Layer 3 of a small transformer language model trained on English Wikipedia (8 layers, counted from 0, width 128).
A neuron's activation on a vector x is ReLU(weights . x + bias), where the dot is the dot product.

Input weights of the MLP neurons that the questions are about. A number n stands for (n - 500) times 0.0012.
n8 (bias -0.035): 373 358 449 489 531 735 472 616 600 496 511 508 363 559 733 418 680 537 473 526 581 418 467 435 589 500 378 496 558 488 487 430 525 654 455 420 485 551 425 573 381 627 522 374 611 525 276 547 731 522 512 317 572 685 261 546 464 577 452 570 525 429 422 522 647 740 314 468 520 266 402 543 697 771 483 373 518 688 542 641 358 440 298 524 678 661 780 519 339 323 439 600 393 533 453 302 711 390 584 416 188 478 351 553 648 606 496 393 429 434 558 451 390 475 420 567 427 396 428 478 361 542 562 479 605 316 734 645
n25 (bias -0.028): 349 535 558 439 454 437 486 442 515 521 377 468 418 404 636 491 455 426 245 519 574 394 691 438 484 434 474 408 616 546 514 464 415 466 565 453 635 506 766 343 621 404 391 412 403 384 503 584 621 454 602 423 536 550 570 578 619 392 367 665 500 485 635 703 497 657 472 615 600 592 558 634 447 514 626 605 525 644 412 494 672 530 486 565 401 410 573 453 512 249 427 425 392 491 408 410 553 357 451 609 296 462 352 374 578 430 526 400 405 296 597 580 831 643 448 580 438 415 526 516 604 458 546 527 509 584 519 577
n39 (bias -0.006): 491 442 382 606 563 458 482 612 451 563 335 455 559 587 503 525 487 473 517 410 350 487 292 530 310 381 597 280 376 549 445 741 346 646 468 206 590 390 682 636 319 391 380 366 564 320 416 434 410 355 496 640 591 662 536 484 399 609 615 547 506 410 391 738 469 503 557 637 528 515 545 457 406 462 503 746 447 526 500 725 408 697 525 557 507 397 558 466 538 564 363 402 506 412 467 410 406 600 568 427 683 578 354 603 437 627 504 448 520 490 746 285 421 497 553 615 517 714 413 540 559 546 475 688 497 520 613 566
n46 (bias -0.003): 410 514 473 447 705 473 523 656 825 524 582 713 463 445 490 573 362 500 333 366 377 547 649 514 472 463 649 598 641 496 600 398 598 257 308 721 425 221 533 514 552 599 541 618 656 537 390 387 411 412 617 404 597 233 373 497 215 594 557 596 457 678 524 439 447 465 528 513 423 380 528 598 400 524 364 293 510 513 406 589 608 736 586 432 359 514 500 562 421 520 503 680 556 521 470 325 507 519 393 569 567 305 531 563 417 613 587 483 344 640 509 653 418 490 234 480 421 648 506 510 433 547 587 421 484 414 429 602
n48 (bias -0.007): 537 670 497 439 385 355 402 276 429 310 362 431 471 537 525 549 356 371 735 513 596 452 523 628 98 535 379 434 503 525 518 274 575 573 443 465 435 493 429 470 601 593 404 493 171 503 448 513 464 418 525 417 370 628 445 573 529 476 593 764 458 519 544 523 418 500 507 516 496 555 562 438 453 477 422 618 593 609 456 362 515 555 392 519 356 364 422 601 551 628 575 295 409 500 549 343 446 537 546 650 467 611 655 542 548 456 500 513 638 741 371 248 572 565 553 672 374 558 484 500 654 608 619 662 604 663 736 569
n60 (bias -0.009): 640 734 484 415 608 585 422 676 527 422 457 418 605 342 659 327 485 358 816 754 579 427 375 484 572 691 484 118 411 325 522 483 453 480 207 627 357 476 627 351 459 482 575 420 660 722 266 508 358 465 555 571 554 532 608 549 605 616 313 333 557 432 500 323 565 663 444 461 454 375 504 387 377 521 757 648 744 446 582 381 705 714 404 477 651 279 416 224 492 527 353 384 482 432 457 542 456 459 409 476 318 676 708 717 681 435 546 604 328 555 394 760 541 461 461 462 405 384 544 361 324 517 433 598 584 536 520 539
n62 (bias -0.018): 756 364 664 470 439 419 247 693 454 129 421 489 528 583 655 601 569 425 571 551 734 440 486 311 555 469 530 219 521 283 731 585 351 428 589 544 601 428 560 636 332 493 554 544 580 457 658 464 612 489 412 352 567 533 648 562 542 557 708 424 410 344 420 629 593 419 606 578 558 380 340 504 395 601 474 592 651 510 329 365 366 486 419 555 523 435 673 259 559 570 338 383 431 504 440 611 627 419 360 464 458 522 518 514 451 329 645 521 540 636 460 480 560 599 547 686 579 232 557 395 316 344 595 624 533 652 519 500
n77 (bias -0.026): 321 816 523 656 352 418 312 503 414 553 583 577 493 547 425 422 439 389 444 615 661 428 480 580 302 314 224 623 493 337 445 393 364 396 417 305 374 483 346 363 490 575 594 534 422 589 484 564 644 323 493 517 421 548 389 652 566 656 509 669 536 675 467 637 348 645 449 438 507 547 566 530 598 497 615 571 309 523 519 696 528 311 466 382 585 614 589 425 268 500 621 394 435 500 536 312 636 551 568 645 556 428 336 464 497 452 607 340 626 460 466 661 528 447 503 394 342 571 532 700 491 500 702 648 547 520 528 563
n83 (bias -0.015): 362 539 436 551 747 393 675 519 567 609 376 634 597 747 596 359 471 496 433 477 413 352 643 534 600 533 764 657 440 748 639 512 437 398 421 345 343 336 666 526 493 571 477 730 465 235 482 644 568 395 447 443 459 538 493 321 593 476 521 538 379 540 423 485 593 440 461 404 537 470 284 563 504 553 401 542 678 419 406 370 662 529 447 421 536 383 407 265 446 591 441 588 746 573 362 438 542 668 360 204 258 435 341 463 476 328 669 441 658 440 489 407 421 217 666 674 785 563 528 423 412 644 604 377 461 511 809 699
n85 (bias -0.020): 543 613 616 533 272 479 363 369 528 398 408 338 692 504 503 583 294 560 382 421 504 701 415 405 344 562 389 366 339 417 591 618 342 536 429 507 422 593 528 419 663 383 304 313 626 514 375 525 699 532 439 276 486 749 448 641 538 305 649 471 531 788 582 588 496 477 511 375 550 472 577 479 433 321 571 686 571 562 510 608 474 600 530 636 594 703 417 648 544 627 437 403 467 680 419 469 421 319 217 685 587 424 553 452 571 581 576 493 670 532 510 552 504 318 592 493 361 510 373 615 487 526 616 653 629 500 199 390
n95 (bias -0.025): 401 518 441 402 437 630 442 476 338 343 437 599 594 376 510 392 429 447 401 504 500 569 570 563 421 544 511 552 649 280 681 602 483 616 547 296 646 528 586 321 433 526 352 511 593 493 438 401 454 230 436 496 493 675 665 683 348 533 572 738 323 629 634 525 536 712 504 555 364 460 376 531 417 574 274 555 630 613 624 673 484 630 408 440 309 454 435 486 378 184 531 478 513 439 653 425 450 596 490 461 403 425 697 316 465 609 474 514 590 679 595 264 365 476 395 527 504 613 513 514 739 307 414 578 428 426 733 700
n105 (bias -0.023): 477 496 397 314 646 591 435 517 598 455 218 407 602 427 607 371 433 573 532 301 219 446 493 562 617 564 522 486 490 474 363 496 462 597 503 418 277 514 551 414 652 539 691 598 461 640 547 368 580 693 515 614 259 514 524 523 330 511 474 503 350 437 328 596 696 520 454 419 574 451 568 302 605 546 697 608 555 429 418 442 526 530 442 688 720 275 415 486 540 503 419 649 490 591 404 497 318 761 577 434 724 426 621 443 253 529 559 605 630 593 526 539 417 357 510 480 406 299 513 528 368 591 570 517 609 469 414 727
n120 (bias 0.011): 481 603 597 598 332 379 763 524 465 433 353 518 477 562 611 417 623 263 432 542 592 410 577 624 521 434 457 532 488 531 552 614 418 319 514 297 651 455 546 503 602 469 607 599 488 488 549 574 322 568 639 610 491 629 688 423 643 522 384 434 571 557 545 562 518 500 331 491 443 464 457 518 609 417 570 573 423 362 424 568 500 512 406 664 368 393 282 530 435 500 367 463 606 497 453 537 668 592 415 518 387 488 456 346 305 524 321 419 596 568 511 596 565 462 627 554 506 277 414 416 494 656 516 503 574 548 469 588
n127 (bias -0.018): 638 226 470 398 514 462 514 843 534 624 676 330 627 465 621 568 725 211 428 413 478 504 753 401 967 404 567 573 487 500 389 509 521 370 771 320 361 682 331 285 270 282 586 517 399 487 492 483 500 633 412 660 602 561 559 413 347 445 387 487 558 554 397 560 389 508 702 399 338 602 580 640 358 492 422 733 522 408 352 495 732 521 480 554 216 509 434 566 454 842 622 545 646 482 300 546 395 476 444 587 276 610 715 571 449 518 633 378 645 599 476 510 742 466 573 711 639 357 626 234 388 491 719 149 500 422 415 311
n137 (bias 0.011): 516 849 305 261 536 590 713 649 430 605 480 401 463 616 360 624 723 551 454 438 524 477 558 581 517 391 532 571 376 435 422 682 369 374 597 455 486 493 513 629 406 324 606 714 548 527 387 531 500 507 427 452 370 358 470 772 631 547 465 497 309 444 651 666 514 417 469 660 325 500 563 430 503 524 549 435 616 487 494 610 481 596 350 471 399 449 399 431 605 309 547 493 422 396 470 454 366 423 513 268 694 510 204 671 693 395 536 570 542 646 383 435 567 500 466 513 534 600 625 538 611 475 392 500 314 346 437 547
n142 (bias -0.023): 510 433 632 514 594 436 715 565 409 510 562 539 632 562 510 324 778 425 779 503 565 463 548 517 752 647 525 561 439 700 528 654 456 331 373 647 496 559 601 521 533 371 462 500 611 527 309 479 517 544 478 514 642 618 473 619 696 612 532 656 580 560 415 490 323 629 538 550 533 464 457 310 464 370 360 456 500 460 248 446 704 387 644 638 372 668 419 333 470 646 540 283 393 263 324 440 288 523 379 552 409 458 421 493 485 415 478 379 497 449 446 488 311 672 640 546 641 541 494 406 628 326 329 431 433 389 394 462
n144 (bias -0.022): 528 428 467 507 560 390 441 474 520 381 430 766 500 366 491 603 539 600 417 695 640 526 553 457 520 562 479 526 362 535 537 689 569 573 306 487 476 342 611 337 424 419 343 473 466 444 838 500 600 420 457 477 710 480 507 468 687 444 631 379 371 506 568 722 442 519 364 555 571 497 752 352 522 435 539 671 563 500 655 549 290 532 332 468 504 553 412 666 494 345 363 304 320 683 467 571 439 434 512 353 546 605 490 316 359 417 482 367 510 430 506 593 330 415 729 599 567 411 503 642 550 693 570 353 478 436 490 527
n145 (bias -0.011): 477 708 583 371 389 293 589 466 390 525 351 662 448 625 497 445 554 453 506 569 694 479 392 559 401 597 221 278 460 681 543 570 525 606 568 621 607 472 579 360 411 576 413 380 472 451 479 297 647 478 317 484 463 551 530 467 512 467 616 459 479 557 464 435 593 453 259 518 527 557 687 537 432 552 339 640 344 564 524 663 616 545 305 568 540 313 611 459 491 479 476 654 491 402 485 455 491 571 416 459 583 357 581 491 652 657 606 473 503 497 480 416 477 417 509 395 506 681 564 481 633 418 457 622 460 603 242 376
n153 (bias -0.009): 510 500 504 385 477 442 859 334 460 474 493 554 321 645 497 503 625 559 601 425 303 707 319 467 500 496 492 460 460 331 275 266 441 385 500 705 454 683 558 626 504 629 381 308 508 460 525 481 232 386 540 660 438 368 583 722 369 806 372 410 446 640 642 504 443 483 477 540 603 575 400 445 314 605 527 541 611 659 355 337 369 511 535 348 484 158 519 421 575 435 598 480 374 432 562 708 492 591 521 668 577 319 733 457 379 607 539 681 685 578 607 583 465 617 611 493 716 514 448 564 479 484 218 496 562 324 569 570
n170 (bias -0.018): 594 583 534 445 532 612 496 386 673 496 748 532 315 519 435 364 600 427 476 450 581 500 347 652 606 750 257 508 406 508 465 377 413 358 631 434 540 693 530 550 624 691 435 589 582 583 433 335 550 416 697 734 587 694 391 581 523 504 350 508 644 296 245 431 630 460 363 508 434 268 405 560 493 524 687 416 332 511 442 672 422 321 371 504 614 673 700 531 555 722 350 431 651 395 553 344 527 232 440 573 508 426 492 659 455 690 549 627 535 584 514 359 297 387 309 286 427 394 450 442 693 379 464 485 806 326 448 363
n182 (bias -0.021): 503 443 678 218 507 348 553 356 608 452 521 511 449 646 536 510 600 535 514 423 344 540 607 624 609 698 446 319 595 299 754 415 319 337 362 503 791 451 358 479 460 591 406 668 623 520 621 507 379 541 426 382 344 444 405 323 592 500 623 531 550 420 574 538 511 487 609 578 389 524 310 357 529 454 509 551 396 443 365 554 429 507 380 312 706 441 599 630 493 543 649 616 636 461 647 597 552 722 570 292 592 384 445 584 222 482 423 598 722 583 538 454 425 425 562 397 583 335 620 427 420 613 401 546 638 542 486 497
n184 (bias -0.010): 726 446 448 492 352 492 385 804 390 440 696 279 547 500 669 399 531 512 404 346 726 520 832 464 832 426 496 508 421 389 567 564 258 492 443 534 529 759 374 504 396 334 516 561 357 492 520 532 593 420 672 484 378 692 685 527 358 441 372 443 322 325 553 460 372 651 754 453 284 592 567 555 356 518 547 614 504 547 175 450 657 484 500 442 479 444 451 618 377 838 331 479 599 292 337 597 654 735 489 714 342 467 460 422 609 562 325 422 582 636 541 635 454 646 552 627 637 319 629 366 451 610 585 253 388 395 550 396
n189 (bias -0.036): 371 331 298 565 356 294 526 356 684 244 672 476 384 606 463 526 474 453 541 441 524 446 718 527 624 374 504 686 654 616 496 672 573 480 448 578 488 441 393 800 522 559 567 690 417 535 511 379 571 379 701 410 585 647 561 538 589 417 716 678 440 663 517 566 431 570 345 435 555 614 447 334 452 334 355 604 484 766 302 467 555 390 408 507 650 390 208 604 271 538 546 422 478 683 658 455 559 433 496 476 608 349 430 754 344 629 537 328 771 285 609 294 410 512 297 421 484 298 629 239 551 335 566 568 591 524 334 710
n220 (bias 0.003): 568 537 404 641 369 438 520 591 315 539 545 327 479 576 523 469 459 488 693 368 326 390 645 675 419 574 509 446 539 458 430 649 776 500 578 647 339 479 559 573 396 480 500 565 278 386 541 716 400 654 448 479 536 408 473 564 533 494 704 647 433 471 411 485 328 426 583 720 311 460 491 599 397 294 442 497 518 447 512 456 613 612 517 546 568 476 531 497 410 388 438 513 414 466 623 412 432 589 520 613 467 339 512 553 601 522 519 494 389 570 430 364 693 521 609 459 503 559 443 488 667 465 535 523 551 252 453 464
n247 (bias -0.011): 519 663 528 416 792 544 567 253 468 403 557 352 404 594 294 382 586 573 844 512 700 345 711 354 558 306 462 601 440 539 253 295 604 145 500 469 458 672 703 524 582 511 676 644 405 347 579 626 312 236 339 480 508 401 361 626 536 638 375 537 752 528 489 427 764 661 591 312 622 400 470 383 696 414 500 463 541 496 535 419 640 322 717 418 483 398 467 417 613 500 348 521 358 430 810 508 586 335 553 340 464 504 333 740 401 597 405 607 529 610 349 427 263 564 593 535 615 541 335 739 375 483 384 430 458 406 588 654
n253 (bias -0.027): 461 611 414 597 500 483 542 583 500 252 382 507 620 437 366 747 648 597 587 626 622 595 462 521 639 415 489 562 315 378 500 351 672 552 483 613 551 328 473 323 457 487 308 296 518 524 371 462 364 299 329 636 503 461 585 500 469 485 643 525 483 423 577 757 407 304 560 367 339 500 529 689 372 374 506 529 472 581 586 402 545 459 581 450 548 427 660 578 503 594 500 529 388 479 448 446 423 467 361 657 394 305 476 443 421 525 618 497 617 354 745 757 609 610 601 336 392 679 670 535 588 349 356 380 781 486 414 618

Each question shows a token from some text and the vector x that enters the MLP there. A number n stands for (n - 500) times 0.0086.

" |": 479 610 547 715 362 438 293 291 439 608 649 364 568 242 435 596 563 378 625 447 404 440 579 429 599 569 465 423 639 775 443 545 450 468 471 496 561 485 536 544 514 494 553 684 529 631 558 408 638 477 464 415 524 483 476 364 270 759 460 406 384 398 482 409 419 366 434 666 374 454 401 475 531 568 461 511 542 478 692 654 503 499 522 546 434 422 550 351 864 419 717 270 528 547 409 504 505 373 527 485 566 455 565 413 710 604 292 320 566 451 572 786 436 541 604 322 554 585 465 292 377 474 254 742 502 420 742 523
Which neuron fires most, and how strongly? n60, at about 1.4

" at": 388 540 575 745 412 477 315 378 391 580 664 437 606 300 512 570 642 425 562 458 464 409 714 439 566 528 450 489 580 663 437 584 465 402 512 460 520 406 484 530 563 525 586 704 465 575 534 402 572 510 411 378 504 502 507 413 225 621 532 417 306 331 528 476 465 254 414 722 363 422 418 298 583 509 525 496 522 463 601 610 504 476 538 611 498 407 576 332 865 433 687 482 581 555 489 542 520 314 523 409 605 349 484 507 655 625 302 300 613 405 626 829 429 507 737 304 591 562 553 386 320 381 350 669 449 383 727 514
The neuron with the highest activation: n137

"cest": 481 515 487 655 406 448 468 356 471 613 670 358 525 310 547 509 495 413 557 468 462 329 714 452 544 463 516 501 623 721 454 596 387 491 468 440 553 448 503 571 598 523 618 744 364 566 545 368 598 598 483 444 586 585 451 181 162 687 493 396 431 364 548 408 437 423 415 691 460 490 500 497 518 575 432 555 515 357 634 549 451 464 500 654 488 431 690 311 863 467 769 425 490 535 438 536 458 405 438 464 567 251 579 373 636 512 258 403 637 502 626 751 392 607 546 413 648 459 548 383 219 509 524 553 499 308 711 467
The neuron with the highest activation: n184

"\n\n": 427 640 537 620 402 425 370 250 501 504 666 348 565 427 422 540 535 301 533 481 453 535 620 416 634 510 545 443 616 723 325 575 416 395 415 480 507 482 513 528 545 515 546 680 320 607 516 428 655 563 433 492 515 448 475 339 302 775 446 332 388 379 521 490 447 308 404 627 373 445 451 415 587 527 444 483 541 523 711 494 447 492 604 630 536 364 503 509 800 438 709 438 601 597 485 489 523 378 554 473 588 412 545 379 666 703 310 290 582 366 621 740 327 659 688 310 539 671 494 337 307 479 374 686 522 325 779 521
The neuron with the highest activation: n153

"-": 382 632 476 700 441 542 401 289 480 472 695 301 485 197 401 616 534 432 573 408 501 386 601 473 530 504 512 494 603 794 389 626 341 516 513 522 619 497 605 656 643 503 549 658 385 487 560 463 535 517 468 405 544 442 522 388 186 550 507 362 360 312 514 471 519 475 512 667 335 452 375 484 516 521 371 564 534 539 720 609 414 593 530 592 401 453 544 363 765 420 628 370 582 594 389 514 575 505 540 469 401 367 507 382 695 584 188 443 561 421 520 764 429 645 650 429 559 641 503 323 348 487 364 612 478 428 871 444
The neuron with the highest activation: n184

"D": 511 542 550 679 423 439 465 303 415 527 648 253 449 242 448 660 524 474 663 374 396 369 530 380 249 534 604 481 734 771 409 534 433 471 428 476 577 409 642 478 637 522 530 692 346 563 497 436 607 498 506 396 491 454 543 328 182 599 574 360 391 490 466 489 500 372 505 606 470 460 433 504 395 576 447 536 497 409 736 590 476 516 531 736 494 508 619 476 882 531 666 405 495 623 428 474 547 312 494 600 392 375 530 391 674 584 310 371 572 420 595 749 505 597 645 367 570 541 468 309 363 520 447 713 406 451 691 487
The neuron with the highest activation: n48

" Office": 525 512 525 760 425 480 387 235 365 608 575 325 537 301 478 521 510 365 389 517 391 417 601 520 478 596 484 471 549 731 430 552 469 437 434 439 585 391 481 513 561 524 554 635 440 560 515 419 781 531 362 479 604 389 527 234 147 686 576 346 426 374 455 443 537 350 478 716 454 452 473 502 500 477 412 569 383 505 749 576 474 536 554 613 550 443 546 339 806 575 752 366 696 561 494 444 487 307 491 362 594 484 487 452 653 597 276 449 571 443 588 712 527 570 698 305 552 536 525 385 355 471 494 694 463 387 719 514
Which neuron fires most, and how strongly? n39, at about 1.3

"R": 429 597 538 688 284 511 427 287 473 581 687 310 480 319 386 590 546 427 673 346 464 459 622 409 274 564 549 495 659 734 408 535 388 408 447 415 564 388 552 517 687 534 623 624 327 552 547 451 659 482 424 403 547 407 579 289 264 692 548 465 407 427 498 380 460 361 435 687 447 473 453 483 351 484 428 469 507 483 659 612 545 551 466 646 489 458 575 445 928 457 719 389 480 533 418 422 517 293 510 465 519 419 608 479 659 565 311 350 592 388 633 773 560 561 641 383 525 608 422 353 448 555 352 680 501 474 736 477
The neuron with the highest activation: n48

" on": 390 552 580 672 486 447 396 287 493 569 671 365 596 313 463 527 517 402 485 461 427 402 657 430 608 457 477 408 666 673 485 564 477 466 508 466 488 458 430 569 541 531 593 710 476 570 541 351 607 580 472 314 508 439 481 352 202 622 589 364 345 418 478 503 548 244 517 727 382 433 393 298 505 524 453 491 541 555 668 537 515 493 506 673 485 445 594 415 811 529 582 437 564 640 575 505 529 396 606 481 498 457 494 464 615 547 308 328 690 339 596 847 407 460 808 314 442 588 550 342 283 387 269 726 506 416 706 543
The neuron with the highest activation: n182

" Rec": 484 628 511 657 385 464 418 308 461 611 610 422 594 277 452 623 501 484 572 530 403 430 550 523 470 513 560 458 674 743 459 528 473 498 528 458 494 428 462 440 648 455 562 704 389 547 493 287 561 513 384 366 579 376 515 357 146 516 561 407 384 435 546 354 493 392 382 638 394 482 552 389 518 442 447 600 411 459 580 498 434 509 561 678 569 519 593 464 858 415 714 355 647 589 379 610 426 358 455 425 713 310 632 473 735 504 363 326 551 428 584 792 380 560 712 343 531 573 446 330 419 382 526 760 394 455 746 533
The neuron with the highest activation: n145

"ry": 484 622 504 662 417 429 355 352 434 598 630 257 523 402 487 537 579 363 567 411 511 402 602 486 477 511 454 470 583 674 401 556 417 449 499 468 517 485 459 578 609 494 529 743 522 657 586 439 709 580 477 388 565 535 482 288 23 615 631 398 358 451 482 496 414 297 474 675 503 547 486 493 503 526 465 505 526 557 731 587 592 577 566 632 402 458 517 325 814 634 616 384 496 531 433 417 510 289 484 484 505 499 545 419 683 457 240 408 677 473 546 718 459 575 715 385 480 535 469 383 313 310 396 695 374 366 716 481
The three highest activations, in order: n62, n184, n127

" 20th": 392 540 530 749 386 434 349 342 503 515 609 406 449 189 503 612 569 443 440 571 369 404 595 572 516 517 418 524 574 782 475 536 451 455 365 391 630 367 429 456 594 471 533 655 456 560 562 290 718 520 386 407 539 448 506 343 214 594 465 396 417 375 621 515 476 487 376 668 340 523 434 495 532 515 406 572 467 451 652 510 410 474 532 676 501 453 578 354 816 473 748 418 623 582 508 555 535 353 438 433 461 425 567 447 686 639 181 407 657 445 597 736 428 706 626 368 551 513 545 435 215 458 492 620 615 461 757 544
Which neuron fires most, and how strongly? n120, at about 0.8

" M": 452 572 508 781 343 448 394 277 526 599 618 313 554 309 443 569 544 391 501 392 541 498 564 509 446 545 516 422 673 737 451 487 401 391 506 492 541 339 448 512 636 489 586 721 425 565 579 428 655 460 473 392 644 406 624 364 246 554 460 406 377 442 571 511 468 339 448 692 318 405 416 457 450 490 445 431 515 488 686 583 523 497 490 573 504 352 668 361 841 400 745 411 577 472 438 545 631 348 540 458 548 462 640 361 652 543 302 264 527 403 584 793 450 627 650 302 616 642 398 313 420 491 471 708 445 484 697 554
Which neuron fires most, and how strongly? n25, at about 0.72

"–": 415 623 466 661 429 449 303 250 500 521 705 287 541 278 344 570 525 400 625 435 402 465 607 414 571 600 610 443 655 730 406 571 391 428 487 530 562 425 526 614 665 480 519 694 325 504 613 378 610 485 512 347 596 484 450 359 174 651 499 456 373 413 496 482 580 471 429 670 309 481 423 494 499 524 428 574 513 484 669 568 404 476 586 585 365 418 599 387 810 365 678 403 579 612 407 530 590 401 487 471 460 338 509 423 714 574 310 322 627 525 564 830 314 590 627 420 569 588 519 379 333 500 439 604 534 443 761 493
The neuron with the highest activation: n247

"15": 485 646 614 770 328 440 380 309 462 550 492 444 509 210 445 611 574 416 551 417 482 458 661 432 390 512 479 459 628 689 417 552 342 478 478 498 565 465 519 514 681 481 596 611 350 547 551 414 689 527 437 406 486 411 443 384 258 723 542 463 426 445 460 548 473 412 377 736 305 495 420 551 443 549 432 529 498 582 686 467 454 491 622 632 526 409 558 386 906 454 776 328 512 577 414 505 483 309 476 439 554 376 561 456 743 636 194 348 648 437 521 730 451 577 575 350 535 612 442 374 420 560 307 639 483 441 653 473
The two highest activations, in order: n48, n25

" Inter": 533 569 499 718 536 417 367 307 433 505 646 353 560 223 321 588 505 396 423 434 473 484 622 517 508 521 512 427 742 703 386 573 480 423 491 474 513 513 354 565 599 472 525 718 403 553 540 545 670 510 401 476 644 470 462 309 182 639 417 386 388 404 518 484 517 273 379 663 326 406 463 486 489 554 397 542 369 509 685 485 324 565 487 709 497 549 455 473 875 504 673 454 689 630 487 464 485 427 553 446 552 537 584 392 608 576 306 311 497 436 580 686 401 532 749 369 560 636 537 408 257 477 442 681 474 498 749 457
The two highest activations, in order: n144, n39

"ico": 498 538 491 726 399 444 388 326 365 521 655 308 579 362 433 530 510 440 473 511 377 505 662 459 388 493 430 515 558 692 371 556 428 447 541 430 520 410 590 554 696 569 476 646 432 620 519 400 740 564 447 369 562 545 413 316 128 636 527 392 372 341 537 497 521 265 397 732 452 469 445 517 549 621 443 502 478 538 637 588 518 504 568 582 511 470 590 400 877 643 755 450 603 532 322 476 534 465 508 470 511 384 672 367 593 513 250 390 628 472 539 750 517 545 653 311 578 547 430 386 240 521 470 586 414 427 708 402
The neuron with the highest activation: n184

"|": 448 596 457 691 432 513 392 305 471 517 687 324 464 195 533 614 522 473 576 415 469 443 562 419 552 522 479 474 557 879 445 655 360 580 518 482 599 480 550 624 592 509 517 677 437 535 506 405 639 523 399 437 548 493 546 362 272 647 523 368 391 251 462 392 451 443 397 743 399 393 370 496 562 479 440 544 579 415 684 606 456 686 487 638 494 436 524 388 767 474 576 302 565 531 376 498 533 563 536 530 433 390 544 357 777 619 211 432 528 476 540 730 425 603 647 346 557 633 539 293 326 393 364 590 504 426 802 383
The two highest activations, in order: n184, n39

"F": 465 645 551 711 376 480 408 361 450 607 585 360 518 217 409 556 523 389 695 404 420 477 582 426 268 445 567 454 653 725 387 525 454 448 471 398 534 417 509 495 629 527 590 622 355 573 525 477 675 488 459 358 551 351 485 374 247 633 498 417 377 441 506 414 455 419 430 676 344 395 408 527 423 493 335 469 472 503 707 552 488 473 554 652 457 472 573 406 935 515 684 411 567 544 402 537 498 347 545 485 575 434 653 406 696 583 308 413 546 357 727 803 487 598 648 372 686 578 535 333 382 511 381 715 490 475 654 509
Which neuron fires most, and how strongly? n220, at about 0.76

" Result": 424 572 486 706 400 490 389 277 483 620 686 375 601 483 488 579 538 371 416 432 425 415 525 546 601 519 626 400 644 739 313 654 454 430 490 562 537 408 450 568 600 566 518 708 348 564 595 379 691 620 435 431 572 419 473 419 161 750 453 392 434 398 595 375 432 355 398 643 344 446 457 503 428 466 406 394 461 503 655 561 435 474 505 691 492 362 509 423 897 452 624 377 614 619 447 553 467 377 496 498 596 420 520 412 531 561 249 382 533 494 608 698 441 613 637 386 627 662 543 345 306 496 347 721 496 370 690 465
The neuron with the highest activation: n153

",": 378 504 489 799 378 413 321 357 484 495 594 314 566 284 415 580 511 372 512 452 423 478 604 395 536 522 387 494 795 690 449 561 452 496 442 443 491 394 590 540 558 570 568 732 339 602 547 405 701 462 520 457 571 484 349 356 185 718 470 353 380 461 504 484 547 320 408 604 382 497 490 462 581 529 514 501 473 517 613 619 432 426 571 591 518 481 617 405 731 494 770 413 593 630 394 492 451 416 499 499 611 420 614 426 749 644 259 334 652 420 517 758 425 566 556 329 443 584 498 313 373 415 349 703 479 512 772 524
The neuron with the highest activation: n77

" tower": 408 555 491 832 410 473 345 346 346 575 624 353 562 336 467 624 506 348 407 472 403 422 612 489 429 553 524 468 688 737 442 530 447 457 424 379 565 496 489 510 617 547 642 680 473 612 510 345 750 561 423 527 532 427 381 359 241 700 556 315 380 333 533 512 479 293 470 677 392 461 456 544 467 561 450 487 392 499 653 518 449 558 524 637 527 403 509 338 885 546 698 398 577 509 510 512 540 329 454 371 519 444 537 515 610 567 200 351 602 458 475 729 373 643 594 401 543 585 508 361 304 555 544 618 448 441 753 629
The neuron with the highest activation: n39

"ti": 447 631 450 741 426 449 431 294 491 539 729 307 520 309 460 504 617 434 385 374 413 444 700 517 548 555 516 475 635 669 351 594 395 485 455 605 582 514 517 575 615 489 577 684 317 545 559 414 529 608 417 414 560 486 611 344 96 576 565 372 363 283 508 349 525 467 454 624 394 503 412 510 501 518 464 507 554 487 609 578 384 585 516 605 389 448 549 436 872 527 620 379 553 604 341 549 485 458 489 536 524 402 622 381 688 520 152 469 657 432 523 740 592 527 695 445 545 590 473 440 313 444 401 647 453 367 729 405
Which neuron fires most, and how strongly? n184, at about 2.5

"ied": 486 522 550 683 385 363 350 310 490 560 777 292 547 314 521 522 570 403 571 510 506 456 633 507 551 563 500 457 512 645 333 539 357 497 560 427 515 464 489 505 503 515 567 788 457 654 615 305 659 597 428 333 523 473 539 364 131 645 521 401 402 337 557 500 367 337 373 642 460 539 502 521 466 464 447 599 424 522 620 579 470 506 563 596 392 455 595 378 855 500 689 425 616 617 531 450 415 395 425 496 517 336 583 457 620 508 243 398 720 405 637 783 402 521 579 405 572 567 508 256 363 473 506 642 484 488 715 467
The three highest activations, in order: n127, n184, n189

"5": 429 562 563 710 337 375 356 240 490 513 640 312 497 256 460 619 587 446 523 446 467 499 531 468 405 536 530 496 676 723 347 635 293 508 485 527 491 468 585 542 637 551 531 663 352 504 530 480 670 507 469 435 484 476 494 377 210 705 559 392 431 406 497 594 512 459 459 659 354 474 267 446 468 464 442 582 535 548 628 512 469 512 620 540 418 516 520 434 893 433 657 369 596 592 432 509 496 339 422 520 420 446 531 443 786 631 249 387 670 504 583 849 417 555 623 367 538 541 452 363 394 487 354 673 489 433 696 402
Which neuron fires most, and how strongly? n85, at about 1.2

"2": 451 574 557 714 364 417 357 220 476 519 614 303 516 322 399 575 563 410 583 433 478 511 537 494 353 506 533 449 698 703 348 580 320 488 485 527 528 477 576 505 664 519 531 687 382 558 583 442 678 501 468 469 431 443 492 347 189 727 590 441 414 448 461 548 533 448 440 650 353 440 363 524 422 549 423 548 570 469 658 539 479 535 614 503 421 456 569 464 879 429 697 370 604 595 461 467 499 326 417 449 505 415 569 474 769 637 255 316 648 461 601 838 388 521 578 346 609 570 434 351 392 538 332 662 548 435 646 443
The neuron with the highest activation: n153

" of": 459 492 497 726 494 418 328 342 456 517 670 363 552 329 440 522 649 397 510 482 450 448 680 467 676 556 392 436 556 764 450 556 470 455 487 504 539 391 494 557 546 506 517 730 415 560 572 339 722 549 473 349 556 465 466 326 189 635 497 361 346 358 476 450 538 303 461 769 309 456 452 473 434 512 398 578 521 562 608 540 470 492 520 548 476 443 669 359 846 485 664 479 645 577 511 479 506 365 536 511 579 368 480 471 612 551 335 308 672 398 593 834 393 553 558 361 502 493 471 401 287 451 394 635 507 414 816 555
The neuron with the highest activation: n62

"=": 491 540 588 716 365 467 368 261 418 422 623 362 607 340 387 599 550 388 567 529 410 493 655 395 626 606 486 484 530 797 410 613 444 507 536 518 503 470 486 546 487 448 487 617 412 597 523 316 663 557 366 378 583 483 533 334 248 687 528 279 360 527 565 424 485 343 348 685 365 423 544 469 473 471 398 456 504 472 796 651 426 521 558 595 576 489 500 437 805 618 677 446 560 636 436 543 551 358 503 484 554 398 480 438 730 610 290 323 592 304 580 754 490 520 635 382 434 645 434 331 274 476 403 665 431 392 702 551
The neuron with the highest activation: n85